Layer 2 of a small transformer language model trained on English Wikipedia (15 layers, counted from 0, width 64).
A neuron adds its activation times its output weights to the MLP's output. To switch it off is to set its activation to zero at one token and run the rest of the model.

Output weights of the MLP neurons that the questions are about. A number n stands for (n - 500) times 0.00057.
n13: 367,546,158,363,301,605,513,637,422,302,260,435,562,801,757,867,328,374,235,623,561,339,486,497,453,506,705,486,491,338,602,732,400,364,463,494,460,334,655,546,641,301,494,565,702,214,389,669,624,498,389,748,581,482,582,454,401,536,623,264,254,464,461,348
n43: 333,640,618,344,399,425,607,265,260,452,650,841,517,461,423,512,468,280,538,402,196,422,420,657,488,735,413,461,737,587,309,556,559,455,730,623,503,490,264,766,451,323,322,470,435,584,479,718,374,523,520,549,772,680,928,462,598,480,231,731,323,420,533,405
n65: 574,496,579,568,398,709,636,312,278,481,544,490,311,505,674,624,662,477,466,458,417,508,549,309,612,402,696,350,358,592,818,280,395,466,406,526,297,727,632,645,284,211,655,379,526,686,532,519,622,428,426,536,514,475,624,165,327,434,589,264,552,248,268,503
n82: 881,713,620,609,587,471,579,421,284,641,532,602,727,316,909,382,213,256,518,525,697,456,500,395,472,712,847,707,789,427,285,699,478,286,186,494,507,447,321,459,864,607,505,446,592,471,661,734,354,343,684,545,342,482,598,534,617,262,431,575,598,382,478,416
n88: 477,106,545,577,697,487,471,513,539,731,741,546,511,332,426,484,745,693,418,614,656,473,532,593,394,506,335,240,373,578,621,450,676,538,364,430,483,290,439,601,556,547,408,739,615,557,631,639,558,811,657,362,407,560,629,649,310,705,492,576,405,556,522,446
n100: 694,573,514,529,335,409,490,479,603,527,440,628,788,387,524,213,728,546,446,550,583,638,529,476,367,582,557,27,805,570,787,535,572,422,303,632,481,804,259,533,793,658,711,413,729,528,484,377,376,619,504,248,650,236,370,398,673,332,482,669,589,632,508,510
n138: 340,386,551,448,584,321,365,590,508,586,197,771,358,387,478,465,457,592,237,605,493,352,522,662,507,562,585,549,916,547,499,540,654,472,333,378,669,605,304,536,381,381,603,318,528,605,614,715,372,525,225,331,839,255,632,490,449,531,441,297,795,544,472,514
n147: 509,388,446,618,450,319,361,534,296,508,439,645,354,321,340,508,600,553,424,576,271,607,508,436,409,324,503,643,480,536,394,616,545,438,608,193,636,391,519,36,587,504,126,448,523,589,582,467,552,697,508,524,468,579,525,373,366,522,583,300,359,420,286,321
n159: 497,694,180,447,493,513,594,585,429,520,444,296,458,738,326,347,594,568,355,642,426,278,839,416,483,592,518,559,372,591,201,479,523,528,259,436,515,596,613,520,650,612,812,447,751,157,507,514,677,564,772,620,506,551,659,449,434,471,644,612,163,585,391,487
n178: 610,569,602,571,463,452,483,450,241,466,668,329,599,950,582,556,404,298,395,367,232,436,939,529,440,307,467,738,442,489,386,311,472,661,597,722,417,460,60,417,298,531,370,621,685,500,806,617,517,472,350,826,150,541,603,447,276,166,461,450,552,407,438,592
n184: 393,348,567,356,626,361,564,870,814,403,365,484,304,385,611,587,387,620,249,275,554,951,735,669,380,617,229,404,501,763,608,655,583,294,727,489,315,455,422,734,563,634,491,258,129,600,432,589,460,685,415,342,844,388,373,575,522,672,692,641,418,542,165,381
n198: 864,338,484,364,388,359,362,513,424,484,281,261,100,530,584,572,583,463,256,459,523,858,501,654,451,279,477,334,416,483,545,572,585,522,777,685,369,466,415,700,490,534,438,672,451,289,313,485,169,649,587,344,697,672,923,531,677,452,510,643,742,588,553,103
n252: 727,532,253,688,474,297,563,641,714,451,804,355,369,569,583,568,441,539,660,510,528,677,479,664,292,591,602,358,637,613,210,347,199,835,437,495,745,658,522,411,429,179,309,824,290,737,646,541,547,449,374,752,788,436,467,583,665,698,522,359,306,813,666,547
n278: 525,817,397,322,418,273,716,185,268,697,702,611,607,561,134,400,473,376,557,182,543,520,377,380,352,508,414,437,527,532,602,655,510,548,571,261,565,474,788,275,683,185,409,490,953,849,329,315,531,648,492,668,543,405,503,628,283,617,260,259,358,419,675,238
n279: 299,498,476,428,579,490,302,522,622,467,586,615,184,573,393,598,384,568,355,516,525,351,543,673,427,543,351,749,453,609,248,687,450,593,550,546,548,333,182,394,351,738,793,582,371,443,624,686,598,683,484,555,347,538,537,809,345,341,460,390,308,531,379,184
n303: 508,526,382,357,769,147,795,749,672,479,463,398,284,438,558,361,615,642,577,516,653,294,426,405,563,641,514,351,464,367,782,425,823,488,708,412,563,411,527,520,676,372,837,645,588,695,393,384,271,429,41,544,209,162,285,278,360,645,599,664,554,664,562,651

Each question names a token from some text and the token that comes next. It shows the activations a of the neurons there, in the order above. A number n stands for (n - 500) times 0.021.

Then comes g, the gradient of the next token's log-probability with respect to the MLP's output, scaled to length 1. A neuron's effect is roughly proportional to its activation times (output weights . g). A number n stands for (n - 500) times 0.0009.

" Su", then "ite"
a: 497,473,403,498,497,502,499,609,510,499,496,507,500,525,501,495
g: 556,539,432,491,478,525,559,556,600,671,652,454,645,297,503,417,640,604,259,421,131,348,468,413,408,192,461,479,575,569,418,393,561,661,464,360,570,430,204,586,512,216,365,480,670,552,443,514,509,499,745,521,241,413,481,717,554,573,722,218,594,300,361,400
Which neuron, switched off, raises the next token's probability most? n65

" not", then "ed"
a: 485,476,508,485,553,511,482,507,475,505,507,501,504,499,461,505
g: 684,552,230,612,627,471,556,479,508,277,676,451,574,600,331,604,415,579,409,616,671,125,397,495,306,286,351,530,474,514,683,462,699,197,381,519,637,452,698,698,604,541,349,516,726,456,606,469,447,755,607,395,393,513,582,484,281,443,484,447,502,382,600,249
Which neuron, switched off, lowers the next token's probability most? n88

" champion", then " of"
a: 476,500,486,479,518,497,499,497,494,484,497,513,504,502,511,513
g: 371,467,612,358,484,392,383,372,246,440,477,731,449,221,457,557,328,671,664,349,345,352,633,435,706,435,481,554,503,493,511,531,488,466,280,516,606,622,411,584,820,833,625,591,526,444,264,846,478,546,524,423,476,440,644,410,533,305,601,388,779,387,569,488
Which neuron, switched off, raises the next token's probability most? n82

"ó", then "ni"
a: 495,485,497,502,500,498,501,492,526,500,525,671,511,516,488,503
g: 576,537,688,735,343,393,558,522,645,346,407,612,503,560,316,486,491,458,237,262,514,510,447,344,355,337,583,546,702,569,491,473,255,611,648,480,505,636,614,581,635,609,630,533,834,640,587,479,345,285,404,640,493,484,536,766,561,558,319,418,517,299,664,140
Which two neurons, each switched off alone, lower its probability most, in order? n198, n278

" for", then " the"
a: 512,495,508,481,499,488,502,500,479,448,520,509,500,493,432,505
g: 333,640,720,214,698,300,506,425,489,509,633,707,169,489,487,458,581,660,532,341,315,377,351,413,399,400,566,307,612,679,646,589,260,435,797,675,513,589,562,634,632,416,691,530,658,658,502,524,690,547,578,424,691,490,592,417,488,733,393,491,460,417,654,547
Which neuron, switched off, lowers the next token's probability most? n178

"s", then " by"
a: 496,494,494,502,504,523,530,500,457,502,501,492,483,497,500,489
g: 317,384,568,625,559,349,403,532,351,335,613,571,421,330,468,559,821,448,410,433,373,287,320,711,582,264,362,394,510,203,607,664,516,757,480,546,732,283,555,381,547,427,731,377,405,570,478,520,431,532,400,724,505,510,650,464,368,779,534,548,376,289,510,353
Which neuron, switched off, lowers the next token's probability most? n159

"el", then " de"
a: 506,559,516,500,492,475,503,511,494,500,579,501,476,504,499,503
g: 618,438,612,750,353,613,715,252,539,397,409,398,441,767,480,537,563,419,279,460,382,413,497,429,713,308,524,356,588,616,320,562,361,546,277,697,611,212,399,506,550,669,453,743,523,477,703,602,524,413,608,466,309,613,620,391,633,509,516,401,208,256,611,479
Which neuron, switched off, raises the next token's probability most? n184

" ", then "sa"
a: 498,500,515,513,501,507,504,556,509,512,512,499,504,496,514,456
g: 573,394,620,377,552,602,607,346,715,568,445,486,513,651,562,384,461,854,407,639,527,481,599,779,601,599,878,611,347,872,818,470,584,612,403,563,439,305,583,388,514,611,429,596,573,546,559,483,593,585,370,459,477,404,568,551,573,728,639,531,390,675,320,664
Which neuron, switched off, raises the next token's probability most? n303

" X", then "ant"
a: 473,502,422,500,518,504,486,537,505,488,500,516,504,507,670,489
g: 470,342,476,557,378,551,420,369,578,550,435,199,275,585,401,610,409,632,398,476,457,483,282,505,413,292,636,508,531,515,576,790,415,645,452,576,455,360,368,151,711,487,365,714,582,446,615,526,529,667,681,524,402,123,318,670,390,251,539,416,434,351,638,484
Which neuron, switched off, lowers the next token's probability most? n279

" Vi", then "o"
a: 512,492,474,496,504,499,491,500,505,487,505,549,459,494,519,489
g: 126,367,150,510,534,731,354,528,578,392,535,654,458,331,439,504,465,468,609,294,469,528,567,790,719,292,577,468,510,497,475,665,418,259,500,283,358,352,404,699,692,506,529,649,608,741,571,438,498,613,504,366,483,569,311,679,626,586,313,582,596,474,415,493
Which neuron, switched off, lowers the next token's probability most? n252

" around", then " 2"
a: 470,499,511,498,493,498,511,497,455,499,485,501,500,502,492,497
g: 528,562,261,471,273,380,239,371,637,722,688,384,898,335,514,433,455,420,565,604,286,568,559,360,302,436,466,515,520,610,580,475,496,435,415,341,297,515,225,381,378,511,683,560,676,366,370,467,437,440,348,705,316,773,475,454,710,472,592,468,368,405,480,527
Which neuron, switched off, lowers the next token's probability most? n184

"go", then "g"
a: 479,471,489,487,519,483,479,503,496,500,462,497,462,497,475,535
g: 494,502,571,432,342,442,586,449,468,749,407,500,558,573,510,594,325,641,524,578,487,341,535,229,506,703,711,616,318,410,441,754,651,756,445,590,371,550,520,547,473,395,463,546,303,592,543,173,743,258,395,669,607,661,608,642,603,723,603,560,698,793,400,546
Which neuron, switched off, raises the next token's probability most? n252

" late", then " 6"
a: 486,513,496,488,503,498,504,506,513,465,518,538,504,508,534,489
g: 552,606,280,613,698,473,589,511,425,748,499,689,637,462,445,678,548,482,488,394,389,460,779,573,322,378,509,391,450,441,366,502,621,713,439,210,743,459,181,746,624,649,496,403,413,623,248,524,313,603,458,404,370,598,588,467,429,483,494,625,715,555,526,804
Which neuron, switched off, raises the next token's probability most? n178

"c", then "la"
a: 503,487,435,499,501,499,560,497,474,519,448,502,496,501,502,511
g: 463,312,604,601,235,620,259,367,522,473,288,519,340,338,576,502,359,512,455,545,553,646,540,494,584,609,381,728,367,679,295,603,591,215,260,740,653,660,683,446,453,578,435,596,434,723,295,536,500,561,672,621,693,257,425,332,380,546,513,488,397,493,299,643
Which neuron, switched off, lowers the next token's probability most? n138

" St", then "ru"
a: 498,479,290,500,488,508,488,497,502,498,510,518,510,496,515,496
g: 705,570,691,403,563,328,644,729,608,616,241,668,355,614,443,576,519,543,562,521,380,328,339,396,203,381,544,583,626,687,370,565,338,436,665,403,555,547,446,290,222,704,232,522,359,322,378,655,443,469,539,661,444,260,409,651,594,689,448,599,573,582,560,566
Which neuron, switched off, lowers the next token's probability most? n65

"w", then "el"
a: 489,490,488,495,508,618,498,500,504,457,493,510,511,521,528,498
g: 498,387,574,597,616,523,631,598,394,508,312,747,563,352,918,516,762,612,573,584,601,530,584,450,675,533,754,507,368,413,381,547,566,579,524,480,631,191,181,363,603,410,363,779,419,297,524,611,527,553,549,514,412,425,622,640,433,427,584,642,445,287,286,489
Which neuron, switched off, raises the next token's probability most? n100

"BC", then "E"
a: 496,500,508,510,502,500,495,494,502,500,512,499,493,509,471,500
g: 373,440,387,399,290,534,436,651,496,556,360,438,432,490,574,471,481,510,430,527,490,641,334,688,382,469,317,694,601,485,178,641,540,508,361,526,65,448,255,523,643,621,544,373,294,458,54,317,346,626,554,444,232,446,450,418,560,597,559,539,541,366,539,522
Which neuron, switched off, lowers the next token's probability most? n184

"udi", then "es"
a: 501,469,506,508,557,474,500,461,524,489,486,491,526,509,524,500
g: 638,417,516,289,701,497,292,430,538,577,571,497,334,467,528,435,486,200,452,435,408,619,258,470,257,456,481,645,454,390,412,548,683,685,624,682,742,412,497,221,502,442,400,217,312,454,457,395,532,287,718,644,392,534,877,394,562,334,544,447,393,532,511,399
Which neuron, switched off, lowers the next token's probability most? n100

"n", then "ci"
a: 435,499,490,500,502,499,498,510,503,508,504,500,509,498,498,488
g: 604,183,441,295,345,381,664,832,486,562,595,574,401,333,372,281,512,551,598,547,440,503,528,709,418,645,490,481,506,513,671,318,338,488,603,372,485,591,562,406,466,313,521,886,570,499,699,493,214,576,572,312,447,662,422,482,464,523,686,576,325,627,698,683
Which neuron, switched off, lowers the next token's probability most? n13

"tra", then "b"
a: 495,502,507,517,500,521,486,460,397,518,73,503,495,501,484,492
g: 561,234,206,454,641,591,401,469,442,860,478,546,462,574,365,643,497,534,495,302,376,713,644,518,353,736,569,472,533,481,180,536,377,623,624,392,378,605,515,526,203,418,763,584,554,535,449,420,488,555,411,446,461,597,412,301,589,596,730,692,769,462,409,389
Which neuron, switched off, raises the next token's probability most? n184

"ian", then " League"
a: 486,425,493,428,517,504,498,555,479,506,521,496,499,523,569,500
g: 516,666,546,332,348,376,525,705,625,420,293,631,546,311,334,488,668,271,378,422,669,499,600,619,487,632,601,387,519,491,431,472,445,689,670,408,463,690,501,448,313,195,377,210,557,472,458,146,192,456,480,499,511,506,197,318,359,535,550,345,537,527,496,514
Which neuron, switched off, lowers the next token's probability most? n82

" turn", then " con"
a: 472,475,511,515,574,357,495,500,522,509,500,490,496,505,501,565
g: 510,473,667,398,473,279,526,646,610,627,329,505,454,490,572,589,295,379,555,315,492,593,522,456,659,500,381,390,521,681,392,231,271,561,642,265,384,402,426,412,495,858,343,558,360,205,563,495,553,409,400,580,735,408,223,490,882,547,497,531,605,519,574,597
Which neuron, switched off, raises the next token's probability most? n88

" Pro", then "vi"
a: 505,511,484,493,499,505,509,488,531,498,425,498,506,497,496,520
g: 511,442,480,432,480,622,839,265,399,366,549,624,559,265,454,628,672,329,578,871,471,535,771,409,415,497,508,391,569,682,337,268,720,598,513,525,674,539,542,491,510,472,240,263,661,331,608,505,406,643,547,528,663,427,420,452,460,434,572,256,458,279,625,522
Which neuron, switched off, lowers the next token's probability most? n184

"ral", then "s"
a: 497,406,508,494,519,494,500,568,482,498,489,534,515,487,501,561
g: 401,499,357,538,522,306,434,833,572,329,132,408,602,540,435,469,478,326,589,585,667,535,521,274,453,601,440,588,655,223,576,382,575,427,364,476,637,559,884,411,468,502,429,524,280,600,465,627,673,514,462,367,417,412,416,640,617,321,408,538,338,780,639,656
Which neuron, switched off, lowers the next token's probability most? n43

"y", then "c"
a: 496,471,497,498,504,495,496,499,499,465,488,511,499,519,508,496
g: 740,580,304,478,509,437,652,340,512,942,484,423,413,612,441,370,525,679,219,743,512,452,702,433,586,807,569,382,447,382,381,550,424,489,332,369,718,583,400,438,523,453,547,583,565,432,632,380,493,707,518,621,557,486,467,423,546,646,566,700,313,213,695,473
Which neuron, switched off, lowers the next token's probability most? n278

" and", then " Sp"
a: 499,493,496,489,487,514,508,510,470,533,492,508,511,494,510,705
g: 400,561,275,485,326,188,534,562,507,524,269,794,518,272,769,525,490,446,553,662,433,426,573,245,511,693,324,583,590,639,654,650,331,736,344,484,360,624,677,701,243,533,523,457,426,562,542,606,389,469,481,426,312,531,489,258,494,455,644,303,339,457,504,510
Which neuron, switched off, lowers the next token's probability most? n303

"chi", then "e"
a: 486,495,504,433,488,515,493,499,502,503,498,500,504,593,497,499
g: 678,576,306,532,791,430,605,528,578,711,533,586,637,340,270,547,830,485,354,354,659,452,498,338,402,473,210,558,513,394,477,519,512,495,550,502,509,614,662,568,511,283,511,306,662,528,477,579,807,245,353,303,584,578,656,556,481,280,473,268,528,533,390,301
Which neuron, switched off, lowers the next token's probability most? n278

"ud", then "ent"
a: 492,457,508,498,500,498,507,498,505,493,491,506,499,516,520,498
g: 703,636,579,538,320,533,532,593,572,523,553,442,726,564,402,803,586,447,477,517,685,526,592,514,577,695,423,637,510,649,835,677,297,554,682,431,388,550,478,727,596,465,348,387,809,730,491,395,238,495,419,638,429,434,474,318,741,493,401,453,344,258,625,426
Which neuron, switched off, raises the next token's probability most? n279

"ly", then " turn"
a: 496,497,512,497,493,494,506,498,304,503,498,504,511,502,500,496
g: 548,409,452,533,361,529,498,367,646,676,440,584,523,450,531,433,367,535,549,419,472,421,546,742,634,477,670,430,393,437,505,665,758,170,784,726,682,253,481,624,459,597,462,580,321,621,455,451,307,354,772,655,624,496,673,460,629,781,340,772,449,424,605,373
Which neuron, switched off, lowers the next token's probability most? n159

" ", then "im"
a: 495,503,501,500,509,498,507,500,516,507,531,501,501,496,539,482
g: 409,407,578,739,396,585,376,741,684,513,383,426,676,469,693,368,544,385,493,524,351,821,278,646,371,426,593,412,659,498,362,590,149,474,673,292,359,434,394,385,665,522,540,578,415,548,711,400,471,531,525,269,406,518,619,779,652,392,506,330,341,420,651,488
Which neuron, switched off, lowers the next token's probability most? n303

"ol", then "in"
a: 494,502,490,445,502,501,495,500,496,499,502,506,502,509,518,511
g: 615,644,672,451,379,447,464,554,348,614,502,571,493,396,641,291,693,457,411,279,575,387,527,547,311,466,402,542,765,798,302,932,342,517,490,510,687,707,540,622,328,463,443,616,667,669,560,235,495,562,514,496,543,503,807,635,628,393,381,439,555,566,399,542
Which neuron, switched off, lowers the next token's probability most? n278

"op", then " St"
a: 502,493,499,386,489,495,467,500,512,481,509,495,499,512,515,505
g: 541,614,573,312,543,700,660,516,541,665,193,772,343,464,494,577,478,587,483,267,452,535,394,629,461,391,737,52,266,336,681,510,558,717,371,472,463,413,467,522,432,376,436,352,468,459,331,539,579,493,602,715,271,622,472,251,547,538,453,451,579,675,434,569
Which neuron, switched off, lowers the next token's probability most? n82

"c", then "ian"
a: 453,487,340,480,496,586,632,500,482,492,495,511,497,509,491,502
g: 441,370,401,447,629,694,379,496,363,500,547,690,421,375,732,514,628,311,544,645,470,452,280,242,525,438,443,556,549,685,612,815,597,265,451,120,683,448,551,740,411,565,507,458,361,557,362,474,769,566,512,496,460,510,662,546,281,594,631,666,625,273,572,549
Which neuron, switched off, raises the next token's probability most? n65

" Port", then "u"
a: 499,500,487,494,506,496,502,536,515,503,510,509,498,450,515,501
g: 377,367,491,730,345,724,519,414,753,483,410,569,368,600,657,734,366,329,717,552,394,863,526,619,296,423,649,531,405,392,453,787,270,650,609,643,578,568,277,620,592,561,513,251,663,477,632,642,607,556,508,585,559,628,649,654,405,560,440,492,545,526,598,380
Which neuron, switched off, lowers the next token's probability most? n278

" later", then "."
a: 495,494,502,498,520,508,505,481,507,479,500,604,508,499,501,491
g: 479,559,613,215,676,729,690,571,257,585,507,506,663,748,277,566,736,528,603,281,431,594,627,440,667,504,397,639,472,346,509,306,420,506,361,573,579,182,626,395,323,417,426,350,422,404,416,298,523,558,471,685,348,679,553,159,524,532,537,643,465,520,462,520
Which neuron, switched off, raises the next token's probability most? n198

" an", then " or"
a: 498,351,466,500,505,500,436,500,491,498,495,503,506,469,511,503
g: 595,332,713,702,409,614,483,312,493,479,435,431,713,331,484,577,565,487,616,598,227,409,522,422,343,353,676,442,504,483,524,508,432,374,260,652,266,670,306,441,409,779,757,513,403,353,494,537,497,365,479,546,444,598,712,491,531,737,406,700,266,426,442,171
Which neuron, switched off, raises the next token's probability most? n43

"ed", then "ition"
a: 498,494,517,499,577,497,505,527,497,491,521,499,502,497,499,494
g: 517,622,420,595,485,307,690,258,390,171,701,345,440,437,523,795,552,720,385,240,550,447,633,589,800,416,348,424,406,595,467,508,604,704,371,483,612,415,383,554,422,568,530,416,302,682,455,273,553,553,636,809,604,493,534,600,569,494,500,540,454,489,780,432
Which neuron, switched off, raises the next token's probability most? n147

" Vi", then "ol"
a: 519,491,467,495,504,500,487,500,511,487,503,575,419,489,518,489
g: 316,783,376,670,341,504,310,430,525,524,439,277,331,757,477,507,394,519,463,319,456,412,291,614,670,285,461,562,470,491,486,555,510,376,415,305,431,203,267,639,665,565,465,618,656,553,583,604,717,369,440,475,777,335,302,677,652,456,488,710,616,613,482,575
Which neuron, switched off, lowers the next token's probability most? n65